Layer 6 of a small transformer language model trained on English Wikipedia (11 layers, counted from 0, width 64).
A neuron's activation on a vector x is SiLU(gate . x) times (in . x), where the dot is the dot product.

Input weights of the MLP neurons that the questions are about. A number n stands for (n - 500) times 0.0022.
n26 gate: 557 397 680 469 288 673 800 498 122 288 158 522 434 578 700 602 313 505 648 467 739 258 518 426 383 539 740 808 578 614 630 458 345 254 389 647 619 470 592 643 498 382 779 500 566 657 706 357 794 493 775 469 425 540 534 549 670 498 495 465 530 858 603 377
n29 gate: 444 651 440 519 451 679 479 427 319 751 486 197 372 549 657 549 724 577 353 557 402 702 488 557 395 540 617 497 603 714 446 600 503 615 578 425 741 497 532 315 637 534 700 515 634 394 447 781 448 670 680 337 325 503 389 603 510 443 504 466 493 491 627 491
n37 gate: 358 359 359 627 460 401 599 544 459 423 485 322 655 542 489 418 536 680 514 712 712 452 509 475 456 474 453 406 765 537 381 352 541 460 717 400 456 478 514 279 590 480 655 591 442 329 422 433 188 271 729 629 417 509 422 494 256 524 426 672 368 699 565 393
n38 gate: 382 133 656 461 622 472 607 651 579 598 611 628 395 489 380 778 337 497 481 469 361 586 351 412 535 439 544 412 593 636 496 476 547 551 455 616 524 329 835 450 231 619 645 496 668 530 423 413 523 459 411 586 636 871 609 331 416 257 424 583 610 383 566 757
n81 gate: 324 290 447 289 374 538 515 292 430 361 537 722 902 628 768 500 656 583 653 533 670 241 526 589 408 461 568 415 637 698 538 326 340 693 540 545 263 482 479 527 267 328 515 480 309 902 625 542 546 348 823 512 336 654 464 631 327 673 658 614 528 529 593 656
n109 gate: 613 228 327 503 446 332 634 715 615 436 381 311 420 346 723 642 282 605 423 310 375 322 272 667 327 395 733 800 416 342 350 328 440 352 537 587 621 465 492 456 498 560 222 593 190 591 576 813 493 470 465 679 418 513 349 156 653 529 593 314 397 543 579 332
n113 gate: 211 562 549 648 530 487 466 393 517 419 402 532 559 299 383 474 763 501 556 455 562 759 525 469 654 528 539 584 476 777 610 505 396 419 494 497 517 535 502 409 323 370 627 770 497 517 316 445 447 552 595 648 515 348 459 413 528 413 637 319 328 184 377 692
n126 gate: 478 521 508 652 604 435 837 782 639 357 591 627 546 307 972 679 414 573 339 619 404 394 764 537 363 756 645 570 419 657 500 441 449 443 310 618 429 355 531 428 460 490 645 395 682 529 614 395 680 459 418 895 673 398 561 392 449 493 625 446 401 445 700 831
n135 gate: 539 617 634 633 429 326 781 132 456 616 534 652 531 445 491 394 370 561 611 572 701 597 357 453 284 409 349 675 581 425 722 626 555 332 249 221 412 273 558 338 534 322 388 571 772 490 419 506 573 428 498 489 534 374 727 634 394 553 511 478 291 451 560 596
n26 in: 334 578 599 576 617 585 426 414 646 634 545 562 600 459 446 176 627 258 721 390 335 383 145 485 360 296 501 516 611 511 514 460 490 620 642 306 467 590 520 655 604 490 677 678 363 700 479 563 330 395 895 690 481 563 592 239 424 288 376 680 655 430 464 291
n29 in: 509 323 449 494 554 508 453 688 652 246 562 537 564 534 353 606 359 522 600 515 433 503 430 464 479 319 580 527 465 300 408 508 614 395 634 236 469 477 720 654 824 380 537 611 372 333 681 451 466 626 418 653 431 592 505 520 236 442 843 427 737 292 337 666
n37 in: 734 37 512 392 854 596 686 498 504 744 873 343 507 465 346 819 519 705 448 562 447 489 286 289 338 337 330 589 525 494 220 421 732 588 887 533 436 621 572 438 464 551 216 479 523 502 777 422 680 594 447 634 556 495 445 293 519 565 494 371 613 484 375 503
n38 in: 594 242 420 506 465 422 665 504 623 231 481 607 521 606 660 608 500 563 429 580 460 488 510 512 371 405 197 552 677 314 556 650 504 390 626 723 659 415 323 665 406 551 350 608 523 590 526 411 474 451 446 431 531 435 281 476 435 467 399 740 468 316 612 419
n81 in: 445 304 571 355 370 614 589 159 257 639 680 356 158 817 469 608 564 224 587 705 367 356 336 377 511 244 192 346 453 511 722 374 421 417 242 471 499 448 826 571 697 459 605 668 446 606 456 693 689 579 505 715 863 458 746 528 379 462 816 279 776 431 454 455
n109 in: 136 761 425 375 768 576 321 704 552 551 636 477 492 704 458 396 586 599 533 653 355 474 366 545 357 263 405 515 360 329 371 713 678 347 435 493 523 477 601 816 283 443 573 482 703 348 528 538 368 509 580 420 170 705 534 651 419 572 628 481 345 394 606 595
n113 in: 613 328 459 411 330 739 434 470 204 531 638 568 504 428 419 394 548 361 504 528 277 509 396 373 557 605 475 294 489 383 301 606 467 406 606 476 450 490 604 282 660 476 496 383 393 439 392 602 523 625 368 384 440 487 248 787 474 487 310 564 586 484 622 423
n126 in: 669 569 696 401 483 588 552 287 436 542 406 629 686 325 639 300 379 513 762 502 565 615 547 524 508 565 496 743 456 613 360 289 510 278 319 538 390 547 425 285 354 384 729 351 449 618 624 596 383 344 484 645 429 448 477 530 531 412 468 539 444 409 478 502
n135 in: 620 755 694 524 230 486 764 586 399 360 336 510 546 471 473 500 564 673 625 471 354 770 602 543 396 695 733 467 439 394 760 657 580 343 564 465 643 471 562 596 689 317 220 524 625 341 440 290 528 457 508 589 308 551 553 753 392 391 493 235 449 854 411 580

Each question shows a token from some text and the vector x that enters the MLP there. A number n stands for (n - 500) times 0.0051.

" United": 490 646 509 479 533 494 506 513 502 486 477 610 416 574 568 437 510 410 440 509 564 450 588 630 432 481 414 383 498 801 674 654 523 296 509 619 676 613 537 702 547 578 441 521 529 360 306 511 428 621 301 569 429 547 585 360 583 575 550 546 521 377 310 326
The neuron with the highest activation: n37

"or": 485 592 399 613 675 684 389 401 565 569 519 529 391 394 581 542 475 525 497 576 400 431 275 573 470 409 552 307 360 627 618 465 438 385 538 477 680 632 531 541 424 446 624 511 523 457 516 423 355 500 337 378 551 417 408 313 560 577 671 387 546 432 319 256
Which two neurons fire most, strongest first? n109, n135

" is": 474 627 558 602 662 370 658 335 589 344 520 591 432 625 585 548 571 559 504 566 537 599 539 650 499 437 483 453 583 825 364 465 575 509 566 536 449 385 574 575 418 572 380 609 480 398 589 417 510 710 505 557 468 403 500 556 362 552 722 511 686 492 487 451
The neuron with the highest activation: n81

" |": 453 598 483 548 551 523 651 380 642 487 328 457 515 502 496 534 456 547 588 544 526 326 708 543 506 383 451 815 499 740 742 505 382 420 476 487 488 673 536 366 488 511 704 550 709 444 478 204 432 530 483 524 389 525 389 537 422 563 732 489 482 430 530 509
The neuron with the highest activation: n126

"th": 534 620 568 436 495 591 525 456 520 523 459 431 341 555 617 563 581 544 560 539 350 529 732 529 630 526 493 369 402 784 458 568 367 328 464 634 539 418 487 515 577 449 376 544 493 480 491 529 335 672 357 415 340 436 500 417 560 750 610 564 646 479 520 303
The neuron with the highest activation: n37

" Mont": 500 740 516 570 596 536 570 548 565 507 883 594 507 527 553 434 451 431 531 634 641 578 434 467 542 431 513 135 375 518 638 449 377 471 660 615 567 690 537 496 471 469 387 627 504 516 507 418 483 702 244 365 474 423 478 470 444 491 472 431 653 294 394 510
Which two neurons fire most, strongest first? n113, n126

" –": 562 647 492 623 504 571 566 328 614 528 571 435 479 567 481 639 417 435 520 537 475 377 709 619 492 395 572 593 527 707 580 564 582 360 582 552 588 486 483 531 530 581 337 732 579 296 669 389 518 594 246 507 348 574 483 621 444 613 478 586 584 423 497 424
Which two neurons fire most, strongest first? n135, n29

" commonly": 482 649 471 681 513 451 605 370 530 314 353 541 382 765 602 511 587 500 600 513 425 676 580 656 572 536 604 526 558 761 533 446 476 369 564 444 563 389 520 369 462 464 476 585 626 416 413 470 517 653 495 624 426 475 489 377 349 595 725 596 580 491 471 426
The neuron with the highest activation: n135

" Bus": 589 671 440 514 403 677 626 480 555 487 520 721 495 607 506 519 469 231 510 615 592 621 356 584 430 582 555 374 380 767 359 523 533 415 571 673 518 534 524 443 578 499 442 585 531 450 478 418 502 668 285 425 470 527 488 476 435 667 597 519 502 310 410 340
The neuron with the highest activation: n113

" an": 526 586 540 559 638 394 595 414 591 396 479 629 654 555 529 416 474 539 587 544 535 472 563 662 541 574 489 694 637 838 422 505 508 281 462 454 551 481 593 388 516 598 638 526 628 401 507 312 386 576 229 515 442 432 487 400 454 680 666 480 515 377 552 408
The neuron with the highest activation: n126

" in": 458 642 443 659 617 324 500 418 602 556 417 507 522 616 516 468 564 568 461 544 520 523 680 671 513 367 547 383 741 791 485 529 427 335 471 481 616 610 529 354 479 534 435 531 526 330 376 336 493 693 385 451 339 445 495 432 437 517 445 663 594 446 545 396
The neuron with the highest activation: n81

" sense": 523 684 608 654 570 542 538 445 494 518 601 564 433 713 413 546 470 561 596 436 443 604 617 599 468 556 606 338 396 794 439 543 634 345 429 461 455 550 424 422 423 649 385 511 424 415 364 463 433 691 449 433 360 585 532 371 494 553 733 565 583 404 389 389
The neuron with the highest activation: n29

" has": 537 536 449 601 651 400 623 357 625 383 470 510 570 541 586 674 531 506 538 801 380 551 530 577 513 458 459 461 543 828 437 438 497 471 634 547 395 517 527 493 370 664 502 629 475 405 515 473 557 647 479 517 376 431 452 484 291 529 603 546 556 485 441 408
Which neuron fires most, and how strongly? n37, at about 3.2

" students": 560 599 602 588 440 502 544 384 553 538 432 601 457 666 518 556 462 554 531 588 408 730 584 565 455 630 583 377 403 768 453 630 556 431 589 551 433 556 452 424 364 495 396 496 621 434 451 420 438 831 315 530 405 510 478 447 537 643 555 623 647 434 419 372
Which three neurons fire most, strongest first? n26, n81, n113

" crit": 529 616 537 622 640 450 437 501 552 422 554 468 479 772 447 546 506 362 615 588 552 428 656 717 440 520 499 263 575 448 546 637 503 341 489 501 623 609 496 420 409 542 518 468 551 522 398 370 523 720 466 596 574 417 474 456 240 416 656 323 653 369 581 364
Which two neurons fire most, strongest first? n37, n26